Layer 7 of a small transformer language model trained on English Wikipedia (12 layers, counted from 0, width 96). Numbers have three digits each and are written without spaces.
In attention head 1, each number of a token's query is one row of weights dot the token's vector x. The head spreads its attention over the tokens so far by the softmax of query dot key.

Query weights of the head. A number n stands for (n - 500) times 0.0012.
q0: 347548541405658557384352391527387377515530537521531574435513511419480330530499647458602548628498475458473632594421588349457612700564439629411518538520542537503522358546428516550322431550402688286566553562295545407486350442348557551423462514499464515623493510464409505489529507412559434360
q1: 726535450442340420379407328655456590591459549570505465323466406532461511505614329386495490565533694551442628575491643564484435422441509509557659530492570365515563457510489573429472363369616429399393230343539609510657517481483600626344588472508463388407595500553506584378536447616401581555
q2: 460542424561459694382345476458411429345417795532740677576704550450527414461459697322666596512577510517583575403407592422553666521617455549625536463452329381390392655607357623644512363439564299434521667538449659530410296427678559540500524412402595375558384522504530570260522333486483363401
q3: 389394524285568427385733451332811565658343317387298387577537489600462706397574544629678533553426382420199509690448244517515448340374501512385438489482539630565542567594603161634540435568520668538521508303484455442317690612672595410659432470662452518562476246322524334491469664459536576418
q4: 220508580678428545591562429508478541609364431335561654418348679654593535502465530648370551645540437404583508450687477314656440427657545642469792394500656606566500486520366466615388584506548526347302576483622538732607548313453646649502522485561857297606350747351483456397441501605535506397
q5: 398218661534475512594618543546623346599657443312636442529536482235550644348510767373799574683441290700546476536380575363703538582285449530448508256706430545507529641724401646556534566529634399558228738251665462519528563439498617411705472711700564394480284426299577470568512577518459607511
q6: 496711311544491430494708723380307367530562623805518319407558342613443427671540510514634316639587485677482716529570734558587662486442593437458494851641251473330559727552411449473535300507695259263570302257425686608739390456407428452396640271469495629448610564569326382863549304464464453182
q7: 461433684502554573373692543531536451715530395205537482652442598304636502478536397471739438714540466546297439666654513345360462464566349450369558436493636724819507740639522162590265453625667556672395675534235409401608676467457377662453476337630528429751576465511505535533452672555545496520
q8: 443325700328626732513648481548369589395338284282564628449266507331693429201330712390614528654272530578636432434283296450573385741288494311320429578572382731647607470787562290692341531664397590282362754515740427441697468304648758705699349900565538457610275376538620393333375704495603620451
q9: 441382646332711590646458547489335306320433362370707836517399661408566540360496563383501495762437283570593549537576475243473491765442464545352523220444601756747378635775657502659304674723478684576427505448538704354533410233578656642770257458553567464553420757453531608275508639427782509655
q10: 416541200340602389480502505594691548660561460617187164594649543550415645574542426692425488294419577523347477498507411537348607379670381612391707491527445417580334314413428621373562446455494511487431465322350380529424569571473660310366656471466436729467779393643456328626785459271451446636
q11: 560727591687380506566440586419497477442505581484564508263497391570296326768638481462476396491685599376449604405591490471518312629383763478593340456690600495331518671533663370475442377678532397574607393672589466611726543375478292591402312314424632443554603603379414455526430365589731618344
q12: 187659382191825447520521424602252381835378375382290691619664568475130640105494546304637649652536530666499486859416509282518551492244623389290620199563217596832258749783225571588560560638547494306272448402573652504660425519391985566514363595609403383401435412486576360406387580310516656483
q13: 501442384538269431433403384386468527374410664673534429296634512609369382625240409432436466365650706510229450388437494521626448291409426368601392664305504350325572487286579526442714431520334306496852397647548527491335287464485419600313662302428492560209665649391444581449744291712332415519
q14: 615400586449517432549588619695463690558773472625369484525348366469696492647517472508492419340256453426509598364739670527395368456594485433530431612504580412655639384403612732605408356345712457496620426439323593475419575452444357409465674515510380600503515586513436611546784287402459362545
q15: 488621358600549489566641536434414282652409499569490559342405502530487561442653458466615561664567458553451591668563595418473416615373559571281570449699374529501457667749282510576363476690638528347075455397588481423866554492499607537421456373630590420640538533584634435655257513363670598458
q16: 638392447662457508562508540443413430488567540381699558444483627519654554438470375286365471564440515518465503413689474157431465584520605279446667489547726518525432483461416473413466467439561523342375450534526672451658380303478418595396584521600508455489346652506395641454520335529535523556
q17: 486667479425879537332489588358545570368460479333483511731672663540345559548516554417789349259366551441392312660212382686713468458401502481700309390539418444552448531580581594272557447422519508396342680754329317610294438539441636480562497624313431447529443370523440306474461509490529594375
q18: 490714576526573257487393704420526454360266649470405445432503447455352575591433445431740419386477674511695375545460516593398451582460583412576466353709406733339511590492569381442543513594427279466466398711466424508494541262633605479457475323450602199519556597605706526443380484501711639319
q19: 620673522674745435515529726583507499472657458401506734514467543370574484674893603560686440605519279390574490530708773582500332687631519483675480352659641555564409736510600547624517523423763573452122618307403552542526733375488454470519459486466369396666460589413624465485410428531645380512
q20: 668337831768479480447533562422573543474574413328573494575592515544620481384420451420494740622518554529535416421425567464729541592469473390492542549554485483625496543417538520375388520533474479589481630619502473523430485241561488510618353664423695333593363622565593523360567418538424632714
q21: 654571647664417382453464738565696524600725568467671409561430582360685446457503505459439610564426411607519639331682409319575468506715440408206505366441697482604603633699554365522579424409681634646564533624364472465483535238499429558427464725663621616459698516575351644450561339365613528581
q22: 231543597551408593556617484525488454446340586392439651250516450309258482536558383521522549478584571405631442640460642707485504519288435437416624164623361597514553711371607620560537489579493369462307303402741558606483447436468661523444278463555616516485504418260536343434325541558490500450
q23: 565621334445388554824472422575369473443525558625748544443350625599595588577545420418437328794591424465467602454766446437392455618616658472423586410568602655435593656458656497743542558661476662571514469467542484464575476316685370662320411468647570468620508798596450659613410721586666374499
q24: 425535644596357708592350527602424360389605435497536613638452587347474589308733488590477321402397490345595739468495577537402494540642473459589564365485530494532634584387490636784376406389536479307495603441488560536840349459419438629462384419325614301599274495487678390283591374541502429596
q25: 319510552577453640468589485475626440526469560695425468566420383641518503601528459600340563467461403551569464301538560596413619524250467413563474674454455759492577429539596795652560461582343582581507619448560690557541533580458555453570523554535615514466643422309392372390407608453586273488
q26: 568392485476577463392677393591644540682437477319375385419508512444601587398446409656475490416346477344281616642507329405528454460471462581269554461253631511479365570479435371329509356474387672549494552279467380443435565514442539454578360581615433500598406434567415297584531616554536477542
q27: 518548564603513639394386575587593622465464565663526358554448519632550559528231462606188594391502319378564460273443409543514413581422483572609478695463559443283624393560599447581463387624506475500568242633566490503499418301656502495510774468438493512381695505484390621511459401573443397319
q28: 370591575516451337416544350539599539787150418332324467475662674756538640537398446551486370690381373458360431570610420410564729310398295559358624516642479632661442627364436343523508339582410322510408522551497574542526456529547628462349159497316608449427628341416390459241372740574462500544
q29: 423355567418635466356531428476553418545528438254380441438571697568392717385265422529596451518494482512347419771527268178470383357377396797293604421102484592614459745457257328384426419507255751517417437604419391493416532416563522670615542630800408292422418750540488497713626604362523832793
q30: 522411700579418551520469553456560588368698601621603635492431329305734299566480485809310625333301481284641547339392363658482344703551564480540297501589554411344766335481584414611493532553450475494480421563623457356562603493487435446671694647466788478634436510631538533424489461619552440435
q31: 459547351600395388567640522432559426750614514613376240575692496332414303625442242481444495416682563508291400665527485460663576378539511683434320470138395245385452655472454315348538579648063629616694162561380447507445412554442365427485484441558405422433654636639356337716686301396472656732
q32: 274549532506715456544759555663553578771511278477370619616374608608416725387557393639536499531334488560542574479694571443503419476401564432530763282653477596709331561522481597639381481453770644384171623427429469805701546356530675433529524468455468242583381483410400481534419530343584666635
q33: 272538190412360393649778366637233378820392457630430373398462542813345751192228343380707337605718544579437747582574632306715745505285461364242850440483553527613328587442339587483466384570712406167462338337533747720486340367619806514555446467500482415544552582316354475576659579334399606431
q34: 545623605621392564513316361359417401441398311603481458209614469534330343474345667581324594466689567440446553422370502643583625417517538699563327631528452350216678390433551353623301532407242324631782366435668501274616408762489302565531574432481428607433630446517544412487521540653517520550
q35: 646587395617555498681426585580519585366632389431444812618428538459584557722943546463472461648541250521634373431655740534504245562518376473505489329644555616685390663460523750580638645536808571513206515508433552512370433488387349485565406467573402398651306706383436411540425519493568333393
q36: 575555401384562491397605539503572535379523746686357231616550430634582622539439481482503345216424433545293545464309505476483574415534327429594477681468524483567597283459616596331580258433480426574729411498436429572330373458483460478370690349500302612408752544463464457690597375571363567438
q37: 485462382529474467675633577464453449507624442280589692333385570275500353457757523591435433533329495483549335559609467607340401603530409666354418404480510482488591616661315465587499433562442584345230509297508465415703592685489449545488391629631493567533434537760557401415341483516801519513
q38: 459497796880215470619393666725477517489563460528604755328434297333627407481509315496459432611732558567764672255670850660458427655457543487588560433455794626362577671511620550585505679583646524495553383492647582564652453354561230610489436467467711223469560690222498602267466473681426481449
q39: 409543599585499457396549659408750697474487699538397327589479363404614652762413372492580567378402539617630546292587564671441436390503412360573500547581621517302643316528457376247623478503484203576369543522296405562697735591496485427523748570350628528496584361621306614462638514319471452479
q40: 561247512590344443580388457426567529397539401614588605433483569672735456620393598593353380544739480541426576355588567492491527652526422708392555464481529292365417816395639505578101706344549950308496391459762556494598339312532355661585529453679652321361693600300518831367514529594388406514
q41: 481466600766352477750418361494604538319577474357590557310355532459597574603617353547435532618599524580633542432652457531528526639655606561381549588612666641414587504309400556441592547645402577653507441594470358462391365354576313549382321480707435594532443491564551586649465542543357602561
q42: 528532474607420361400530416452548454667527683609453433530545590422484216545326495360743461465381579495614447683375564512534561436527500499290625541791407592545514628378511380359654424344535462298442441557432508559466537471581475442327463542588287427488353505615493463582574602304517393503
q43: 362399655732376682455544510594453519651455242447592554402520362447398410361428523497417601555629741481369450564464554429608531467378537423422707418611488469507505527409441514612450471413688630449332559447745653632612321543412345502502322521312715395320543377374374501523511490453360596633
q44: 480565476342513481242435493548575426314401433480494525570613502440396698724538522481685567393572537527555337611343556555606528540495561569568400385554323551514363538575573521548478663462507587494576438621552429525382537629412493402666418414507486364420470419339740329460397419548413536534
q45: 454496476612363389475372310598302378683268532412349395436395319500390608536421462351546557387508653500403492611591373327460743527416625501377676460526237491643428461433248404667444542420640498458504558209421448529656245745358680445563555559497504356402476411253654512537453373481342627391
q46: 614758511712554340561215591298521400343359610356642587603741523463405564493698436150577477509618484590567394486516635445527527527474673506588600315529799729423481658503540475328652563584657491468376504678476426660460414417450529567555413459495666361422356529364408424368425537566532619449
q47: 525754498198632590373394726620387523450275470573413640522647535458184506502452558522610485332355460381463367506343415502298407434344419268626383343557441463580462565662618373632541369568617353407495425368445596462501488481548581590486554483379461505615722398450597276320465410494652330295
q48: 395503323328368557413526611601439602468546376754381495460499429460667475550651292623521267644521316577563532269683422622331476582603333514544339472515355540468456539492517523739533489769550355613554440323415496509487610558622520303499489553618401552585572545687645393542504361488418502286
q49: 754367392249625783444377444482350596383521529618523573438466470516396594205367867326375551508378433471097504476412465382631371528276466543416632421686421220635313495300435469625342482344607641416262639332605578576373438439441682624613479569684528478684353543605631595407458564541675457525
q50: 419406530374535585507682485453397410462378508678463434370446455243507331503509437525256431642545298712360461451694570529526402269554507493423508409589651552588593553513474576572575556659293430596582266457526623670347549744315606478686346560353464541452522580383423354618547360625488624704
q51: 242428485252503674688553567494260487378307524596585665390316498592470703589553485583467376676561159491461578539500689545619442511444576462442483482667658624568551597562752475724377452584684626303583390589430700501504253582419463737581661448510465481553818619122246439358489497591442384392
q52: 658361476591461539600408584382662599379424489525533789537429650587486621604493660526259521407474487423433365378487568452571473578530467522683637391499677444579422385418555604381481421501478396269589587572561497547388694402575450579663492664486400540684339406435567566215556546646537545563
q53: 274543557589399563401581394492577570647436447343429543593710459458340480750505430446577453369557767387455312550330446627508556386410572498506655362432341665343580426335435433318546535684408484416467537480719467449379464630418541442337457390286717577455505282473372400551546595419388558399
q54: 467602527631775599683556807454440479424629534615516626446389618578770443555490506480512403330548413337592390448523678475520350514701471552614468411400606476339645653617697526495440460514526583456392558644415644521503492323545354541486670439333533575448534572438325530377490483462627243393
q55: 480564387523462448404631427265538342433561567463443484574625466547420611630716348487742345409565454622484423700408457560472504347508476545458400509628412448492572692535499483389710597614386528509385257540299493547369672669455600406399377374576430658462405453542705329638393420493544563456
q56: 624375689414496616302555572542494737279444323498521430594372419434561514481417435594364571492250386375479553327599522540281447567614425353669451559452520500494526529408736452813374477565515462462415563455432541420363596303707371542379636472251428565707775542733619790392451426609481200617
q57: 538465561637404452438435438478611593423371529271519624580560531577509670513456556452524705441586570436543449533446462459556671564508552326594564512444452485479378320497330546407404548482516452386580794524494370539434512552679572379669507609412521430438472421327463436441477607553380551486
q58: 555376433565446609346236363355509507489387552492520406467512421455338539402327354451395656315529635490624501462360455601637610314483634462521468598393499390476367240490291492369400613357275551446674504567611512489473415731505620473658484563423483519385523403481589458347527415537336578614
q59: 373487335457428547508519587635493435510612483652400319474419343545417603646681467642590379516544460497351672468541464660258543528436380643399365549604508401531592446675452572479544420660535528577386469421321485547624636570558469351364541421546489522563653474643489348683536475320668401303
q60: 450407432404543521493519579652518441641522543432352568667440366531319619428724499558508552578325479618423615565476465403468405445337478404520640346717274267647414678406401598650553580459643392522247503341492616649496605489462606495477304587545618500471503448644653357539371390401519603524
q61: 611492791642393322257495344629663448502577567461660536753539317454514534401464548432482798366406659392450547526429450492486586466406678372567532528384543522473463346385570355450597630219629555725468547456639511656470355494414525524506438495386659360298458540269499707376526480499366433585
q62: 668276350592456510433535402548525535525557558511493517365387545617585404548586416642188541425550350594386667254659466553444404521545444478395597503519625394260521542485356429721530536323608613439417404570611594521480523568421546412413535470503419554440588410411698791374461260531457560694
q63: 567640309344650450563585370484230384604588561579524410353399520383254486318531475440551385591477387560220620684505518424436423580375609559373356483601342423692660544600541410543514410531363585818612318580384576509666393464464487547421477351637325457435397722637486381640494442523571624571

Each question shows a short text with each token's key, already scaled and adjusted for position as the last token sees it. A number n stands for (n - 500) times 0.0015.

Then comes the last token's vector x. A number n stands for (n - 500) times 0.0084.

0 "\n": 535494493530530574349508610654537361519275535580475541479622518494525414497485528458460550521502434282409637218815446507490549444458482408392506548619381388534596442481524390395612697440561285
1 "\n": 522505481541537566348508613660539359521273535580475541479622518494526414527485522470468560506502439287410635218814446507490549444458482408392506548619381388534596442481524390395612697440561285
2 "In": 537534586466603552452539665633358422577339444612373473558528448275555436505527550389490395685293649384388686226844549257498380487564505512415539583537552463516634514517539397397477655431555372
3 " the": 469532540552512592451509640570593374556304431647466545514492502428511410501523572441491517570395582368385607221837335433469492437494476476414536536656419373582584406548496432479537766458551283
4 " 1930": 485545544537472563474450667572420470542411380571465484687421485497602438450569467446486481596309628381375664241852503392474488524442531501535603610638399453511594433411454443463476711499503328
5 "s": 496463535540462656490533646642350394542432367524355592609478489497546442524506566542501480599352636477357662307737532347378395559506542462485578626660701609463515563374520426476484613415429429
6 ",": 514526522503465622417554612667483410558368479498456588570532505422520418505488535464524560527419588439418626322735473341411476526506484422498568617658532489540593510499522382450442668409516384
7 " R": 464474301551531518433484711544552459437487518436424490552416526399466411359641643683389524701384501376388456289855380366417438505455483577508576710457536483511599454564436482521494634392457347
x: 506477437550506513492450543523499480522533493477557546498528519532419458480534426547526448472415491558465438508486491444545378449630534554502420590429451533459568383714190457426570464536406441473286546512429381324689587535442505521510482478597599535470524350528551519442379529414632405568
Which token does the last token look at most, and with what share of its attention? 3 " the", with about 40%

0 " his": 525518583494537558523459629493550408534424518583499526484431504387445417497515516426492456627416505328429484282808380362479432530480401491394529484672439379571574501511549415479466746328515314
1 " sever": 451541623407549638556468731544450376542436424536574467511330560446482510530454397311433429683366554396430551284780424277526525615488479499400457554671428503542541452502585440484380686385547375
2 "e": 465583587509573558537451654580541366570481408528565509526384598467589429550454470369439458597354583454407532301687431267437547705451438545412486461696379449550569399376606513513305684409442416
3 " phys": 570450572621561573459455678442500340508541420518581590321386428565521492493505606472419566629417495367376449389693309165482403695498541589426517505743613501537498386473496594505477675412548470
4 "ical": 467411488537610547485452702509473451522480431561631479353366529533471468500490562481484562666474541380425428283689390301658525648507445539378392471707459357578513408455570539515464580356549477
5 " state": 442463458578554551474501688499455357562429422611577470411416554484485423527480599513494522680447542402363506266762450341613527659569445571422373505652434401561531419487469479485435572367581440
6 " was": 469513462516490599417477648594436375627394575619500487460631518378550347505511516549455480566427502354420487342754561367437323510566398494399593487698532468561571526376525360398402711357608466
7 " app": 447473347655649639395571781501345426566456439538484512400400431380507497343503559542562522723282641322353574295769484103556421557518566513457549524596563518582485439485484507498414625375503489
x: 573498487493584575403457444402428499547505384541441520558463650465462557482539579471488584508424477378447440482526580553359589589611514464347529511501526552499519498493289364361357567457406486498225415534468349496527430635614495518457567414398386437537595508544492457412558533481574437578
Which token does the last token look at most? 0 " his"

0 ",": 515513520489533582438544592578611389586302555575502488419554495448465434469478488511465466564460530415421561283700383512504518458496448500378501576725426411546574393479528419447610706448531374
1 " along": 534584587462644639453492675512411471547439520542415392514463467353523499466482489386442397665312547417447606303698519318529465516538441514361534584673464484566548413365526402439554650429530493
2 " with": 540539578495561594467516628586569447597319573597512423465473520416480406530466526440495470611396565436465553307717459452442463481545377487346510547650441440545591392443508395444596722421510391
3 " his": 463507533562532576499474623512587406529403504597478483482427494378450441492501590428492470616405539360427493291793370372484437516475403501398514513664428406555565491499537437492510743344506340
4 " son": 476500477585534569496461678546521398570419347574546465539432559461510543504550583466478544585406566432388571283722474270491487610501485471483501605621367433571534420439496554453465658389393318
5 " Arthur": 449464499590484538498460661531567400511459364535486363473351525484472524503549577520442513600430556442400524290774428416482477544424477501478455723578492435539536427472457581537533679351493334
6 " L": 366502430666526539473488692509480436444512534459428309432399483351521400479585666596413397669366513377359445311808497339447427540375531634447496661471618507521555361498442534641500673398621362
7 "ira": 527555394587554452501410730615461472560458462493413370435344524577351421460536607593550494610409577438376477269856435386481468499371469551415539634423488445523485449414410517620536559394492348
x: 425406452651451547478528462400593564593441402398558613478518502520485570344513487628426529533506429504599592585508484481450308490454478507551631616497515506520426509518406487447470708540564511547253599506446472448680618434486469403530514543446529523516493432481542475448334433416623431529
Which token does the last token look at most, and with what share of its attention? 2 " with", with about 30%

0 " band": 477532613374572608574543709579353449556415437568483397468432599480469519430417434434392412602424484376425610208814612329602556502500419450452406639693506411574477481496484391511504648351580399
1 " held": 506481590307690557499510719615356384627400496591468454479520533360625422478465415414467363599356496429389681227832631259507428511544410480430546582694603509660445497461498353454464707405571505
2 " by": 551532587482608612449543682581544464525319555581520488483495533452448441548466579407508498625382563396478552288721535396514494471558427464411490642630413430572534447482572428430563722379537358
3 " treat": 461594685509622616440447751540448433529449468562524434551339536439575522512483553291458464655281587448372581292741468278513552619500470457406477603677451457547527398474538439501457693433615479
4 "y": 508478589516567650575473676592472423577477439537420420512408572522541466549618558399456404595400588492451569273683548375549511611466485472376531597738581554498502454344619404472445575391489446
5 " an": 507494469631539521489416553474661405538435559600463486459439524475505385519479604497446474652341543368418412311736416383495418578550457562364523547660441431554587478445502431452484712422567352
6 " un": 428485417654547558393570676425512388451468467541616400399352530517444522488521625467555568630460504443436500411647459278582505526485556536415453648581500499530506450571496499486518640442544428
7 "res": 482403414612504494384533720506531405454430510503456457376487581418502390351553600547532478609423545419473457424570460332541388528526542566413485645572552467517459510542539512498507600377510515
x: 517459524402483462388683554508451605499441496405522497472498644415421583591389533626533602471487332414519659450378533479436519572415514474505648603472498480523549491584411565484518537503518467474295502571532450279627540592507448480482395502407607441670623354547462533599439503479492342474
Which token does the last token look at most? 2 " by"

0 " Pet": 494512605434440376587469504430547466462523467486370321376336494558471576454478480437563476606490461480417595332690606275531500444445503417435488619475561527677519408492462537501573628511477485
1 "ro": 580545530513376355595410480478599363430497484507380355424384589655478528495507521519510517498532415481470564370614575407565562545457495426393451587515505451613520463506473494484625601556466424
2 "br": 598632652601448411581497526453455401429570478496438345329337493536519536490486586432539554562558408527385519326643529372528472484499411493426375636558699554614496467522436481578595594452603462
3 "as": 546531556493412394566481555484444391507513453548433368372432521540474526530619549523487440529523403506467510359621581395562467521536413402351414638531675540525525528461475469494535546375594485
4 ".": 478498479517526529422506585587572335627326472594533465487575507407551430542527474534477543488521472407449547300718453536502509443530427422420504571661485383524639482530496381406538720401633362
5 " The": 499482461575499538473500597513607395596360472643465520553458483397511434511513590534483545575400578393402521272791366427463466485484422478407533542612406397530634456550486421444507748368553339
6 " Police": 400513477603535597462571732587455394579404373609445498459399554507482425479502598552469493661390578424381540265809430347476442531500480546458520638636462425498549443499425521511551644354478464
7 " found": 540471467620464579418549741560472433651364444534527539499487577394579417419592578434550459642398549442354601237756558289515416457569424445493567555658503466647514447509510466445363699370528440
x: 595575408476480510545553580486495514559468450445392550471638468491535505449450472523596527430451520526489393418447503545493524608457498583464554514476410476466525477552373499495423526380494443522159649576447570384454542656610521526486485399450559460463447480445631504470272456496610387509
Which token does the last token look at most, and with what share of its attention? 5 " The", with about 40%

0 " M": 360382668596385414657401667458487522408488504481377478368338433431320443326414337309480442642413467439361385358767420394500388425397465449483480642479543524580493473483389524568603483401504520
1 "ight": 526559561518488488490465687450366497512467472478442459391341445486317562398460417472450447521407488459445470393645519347486352393436434412403598596449466595514481448371525565540584503465501505
2 "y": 567678521489364511664492556499587487487477484467341421448386584538467409500476517492437340557488459432532483332629557407528461474466449410400506635600489486587538381456523495519538593446454432
3 " Cas": 588499613591401462489505591463502483465501494449476371375377574557448529573495619456473525672503412482406496302762520284538472519550443482437423701527642467551560413482426507559558600412540433
4 "ey": 464521572604490516543475633514520485527452411525333338484381464497463575608615573454445435528431563480405533320663549413525466432398482428439513715562511525571456386424498559492635544393449530
5 "\",": 467461501525465487435522532543597387638304490632435453468621566499594461490474496538543569483487519482389582285681590456585506503646425513428474555690417427528568495474423350395630694518536411
6 " a": 510492425609515507385485604551574397604343521659442485515466471421502455476496587558508562578385574363398540261777413414470475476521432552365513533592410420474582426563462399437584746408526375
7 " role": 501505485629552510402546745663366461631401375570485579517396547553551519511478551477613548559390618445346574204805522241554411607595492572452647514701439540523530460463520447466476579449469457
x: 562513624494527547446397410491531495577425571413343492464601573413571494447494547413578517550417445531492481502572505553476315550480486540547622550531430621620512524436358465518390533611504506522173540495533367404396474561489472434444486406460506488580511443494519386496341440487531497581
Which two tokens does the last token look at most, in order? 7 " role", 6 " a"

0 "D": 457509602519396565561512660444478413398457469504470344384472539433348552389469398431447430613550368459437482311681518303713463422430426408444400644544480512581381453484479540554587510354542466
1 "ou": 518531628535367500541452598430536528406528561443431380398316512562324528412411419421443463594489458476452457397653470296714579560423472380411424653482418517459502461533447452510606457455503488
2 "gl": 605542638646426400543367603498513395516530387489429445430411474539503472512492548443463515504533442496308476313714388397508371530420478466475525551474609493645519465478382595606530586457616396
3 "as": 571502562501429406576466610513450433544507454526472359390419532516486534541605523533489477489573418496415484321659546330632502571502446419391418623468640523484547451473480512539484462356543473
4 " was": 494463480532505549401465688624401381658358525634472474457675516369592374507478527521523494534425499340399507306766529391452333466571399512409604444652555447550571538410493386415442705375608430
5 " originally": 507462481516592612379502733607401422640414565600522507494549503417530436485429550494532535588347545370397499303800470332449389514569435545416611532681509455528529529448552373405463691399596464
6 " cast": 490478414655545566452548787605411426595440393543540460480428552488541569504483629438586535645405550432314563199861547168476451609542418517486545575654519500574455438503488485422494666364453453
7 " in": 541487381565571546393587650605485438596333513620503466487502493386480415511433489495639574618428634429429579288776545351537467507593423528392466557628441428510589441483512402431532649424549436
x: 455517471444612549437450555499486476445469498500508509532460551411419531476500532535431475460425473526400499493481448523464512514474494441561565488577591481521501564542444499561481545467560578584150479562514415429472493513600604468529449520544471442539464474562544509495084493420489501518
Which token does the last token look at most, and with what share of its attention? 5 " originally", with about 40%

0 " 14": 477545570546408464589374604386486449414489476570344408483443334452448609447460457460488445565511477528392488370705589430655431446310529351430544672639598668570393481343488504554673471374506492
1 ",": 533500518518502548443509549544609441576339541571503555451538367506474466491525500530456475524481572498399560377642385505495517482422538411414579571703498556546564429445496432462641617468529456
2 " 2025": 601536570527488540516457681502439396509435399510377434482433417429471565525506488479474444569437546464363550262790480411468422475432472494488565719722617543500413419360570498544603605360520491
3 ")": 496511564528465560476465604555471314584325350608454492540656583382481509548536481544526569471549482494341580215739574438554453458572431436565490583655463450604454584429557468439462630408575361
4 " was": 492487512567467592391458697687361396685313485650428529545677481378608382474470521503535484511375510360386575289824526351395348416609432443432648471576553499522561584452495330380452703388629443
5 " a": 503485493627531538393462687613500417630327489651469544568484486407490418460497622511521565559378604354361553219848369414414465489487449542409554528564436444453584452575469399469506729376525367
6 " Brazil": 469513463619527471507470765652401424551424427508441494516342495540472413519528662610479579669456550378346431202899379422472454591458484619457492669534545457418547412560457505564510578409484426
7 "ian": 503484423541563452470384708559502426498414396561437475532395581570477429535498522584490553579418557402359442246771401419513458520534442498462446616492513332509507533593489484513451611424574448
x: 614362486509420514540487591499454579485401552472403436423517503373524531465498545531523450505529542526569442535467527447483506479477445591486508603529451609569476497481403407437544568494473599520171525505526417495607565557435544482523409602549456409577319523466478437413200538548512537482
Which two tokens does the last token look at most, in order? 5 " a", 4 " was"

0 ",": 515513520489533582438544592578611389586302555575502488419554495448465434469478488511465466564460530415421561283700383512504518458496448500378501576725426411546574393479528419447610706448531374
1 " and": 540533543500518590426547605610561408579323536575519529459512521436457452492476493484476501561431527372435559252734346506454502482512421480403519517711420407565586426476554426435547694434514372
2 " trib": 528512658510556558558412664582478416483457491497408449522392521476495515478506509337428471629388536421401571274771432317462478692468513504407437656661518444488513422478498471489537621390452499
3 "al": 491571660520573608540380776528452413520446401553433396558437568408597517541586586396405387619383483458371522253710417303522501623502468539411504599715525418561496429476571480499435663403540420
4 " s": 564574697724554692508550737541372332521441461597470358486462544358504521621572703407470524736443514394352491303814531254512393507438458580431485633633535537481457444435462520480453673342497439
5 "over": 442471475504686595439471713530408413558440388469527439486446406494522487517483509358576448545381565523383611379681470253496457506430530482459561572570481444621442433509457540531474565428525361
6 "eign": 492471478592609572477441685535488396520499481525481448436358486561495415467494549460501495579409526412384570332720417330475457614459486453414474496672507437630472355432438483537465605478538482
7 "ty": 476401441539539571570461662546506363595530383532410457480371571472563459409457605541447490605450576428363573273702441338542470630550474462442495551676579444527550452484485475472465630428471473
x: 569478536588584584490572541515500491566359474428511482501489462587543409570584609493530600566426395461584508492581666474459587582535472587464537434520531490518559430419428492521521546409583420495157517486450386482492486592527520482378442490464439453475376483438490471490273533536662500553
Which token does the last token look at most, and with what share of its attention? 1 " and", with about 40%

0 " In": 478498592418535504535476650532515414482330498569344478424466429387465388444428434409420358727287585417405644297743497341495411462495537419375505596593492482554611461465468448430611634515518430
1 " a": 535509606525509564461464612513584384556342501648445518466477476421475390526514519406472504652392551370410576269760364419492482437494472489359506516684395381566577418516474430491590758423551349
2 " class": 531468575564500586486564703501462380576405404566630551443409520527418429458525607500471571688428549472333585323747396327528465556531473514464481608622368443555518391526383565497542575385553446
3 " t": 646525634708458550514556736518486351467547444638457546445463546445489414515438658413424508692454492387408498379770525302578361474544445503523530517661548556586467466491393530494482611386543563
4 "aught": 484452477504534597445454655535430352635388445584498502478445442412490424542462505465577472646345611497384606328741480323474353510545428458410594506718480495615464487395547429492458652364481412
5 " by": 476506410546556584410540638564531464540344574562559485438498501427448381447493542462576571593421601397496524330697530424520447491591417526391482572635427440586535436473554458493556697386539331
6 " att": 431476414675653591440466765462494477457498452552510552385361374488548473498572639574502562632313610359337482401743395221518459570440555490439515653619593539496453460471513517500562637385572593
7 "orn": 544485384578461503391511734595397450438462469491556435501456503514521535448583528475572485627389617495349579315748513225527498625379534485488532690653520542624480364441598507475421597415529510
x: 565474503410527510406602576563430509640483383444394464579436603478522468504472419600505495387529511634546482432417455485498355534492513592380559564607464520485488468550534310505391454374484453569315782517516566332542553574449585510509592394472552495513460368564485646564337541421491291522
Which token does the last token look at most, and with what share of its attention? 1 " a", with about 40%

0 " He": 435516546556431497546397515466452381509501602467360404455449480398465432434482516461515455600448411322432501291767480446439380517406420478388529636541578400558553594518537412473491697354587322
1 " had": 519483505469559565488468605585360354635424606575469452394593450333555367494542531478483379601385482335470567366696548355377301462485389466356592470719528426623507549383510445457527758361605387
2 " also": 508500523459553639489519659566389388595442549547567486449561501362538411503565487497489467625401469370470519356666496391495386511596432513412557533745535447599501571435607464465473718349624367
3 " been": 481505540495532611432479706610400414607366521617540498456589487408549389499522529416495436602349512350426521314752481357434381494559437511417566509693522454569491521427555427444440723362630412
4 " a": 475493526599555538415470667543557412574368544648505528492479485422465405497518631464498540611396573350397511247791370411470461511476444546382524532649434431522564433545492422470521750362534360
5 " nar": 464535456659557619435564772572458424484431450543512552538396553543520502525546680453422540680401537347374533247816431150540439506513525499485528612541517498523450492593514474457410636468527400
6 "rat": 453477446597575471449524752573420418536556412537497508532372490483468590548476647508611525560419558451336511318729437166588457601480576544443537588635572649501542469481553487423446560356509529
7 "or": 484522358547516517449445804563433302578476366557499394487423611502527533457404511521526528572456562452364516250747461230654473668535452570398486575681523465512512415479569476454388580367516393
x: 588381488537458495366517577545566552465301581403361553479486625502588495516535529440550495501508508531577535553449561423489492511557491619483561552559528501468584448534382496621401575493600413544158613519570353471445499463466554435418396504456451509558496554516572496439360541489612502490
Which token does the last token look at most, and with what share of its attention? 3 " been", with about 40%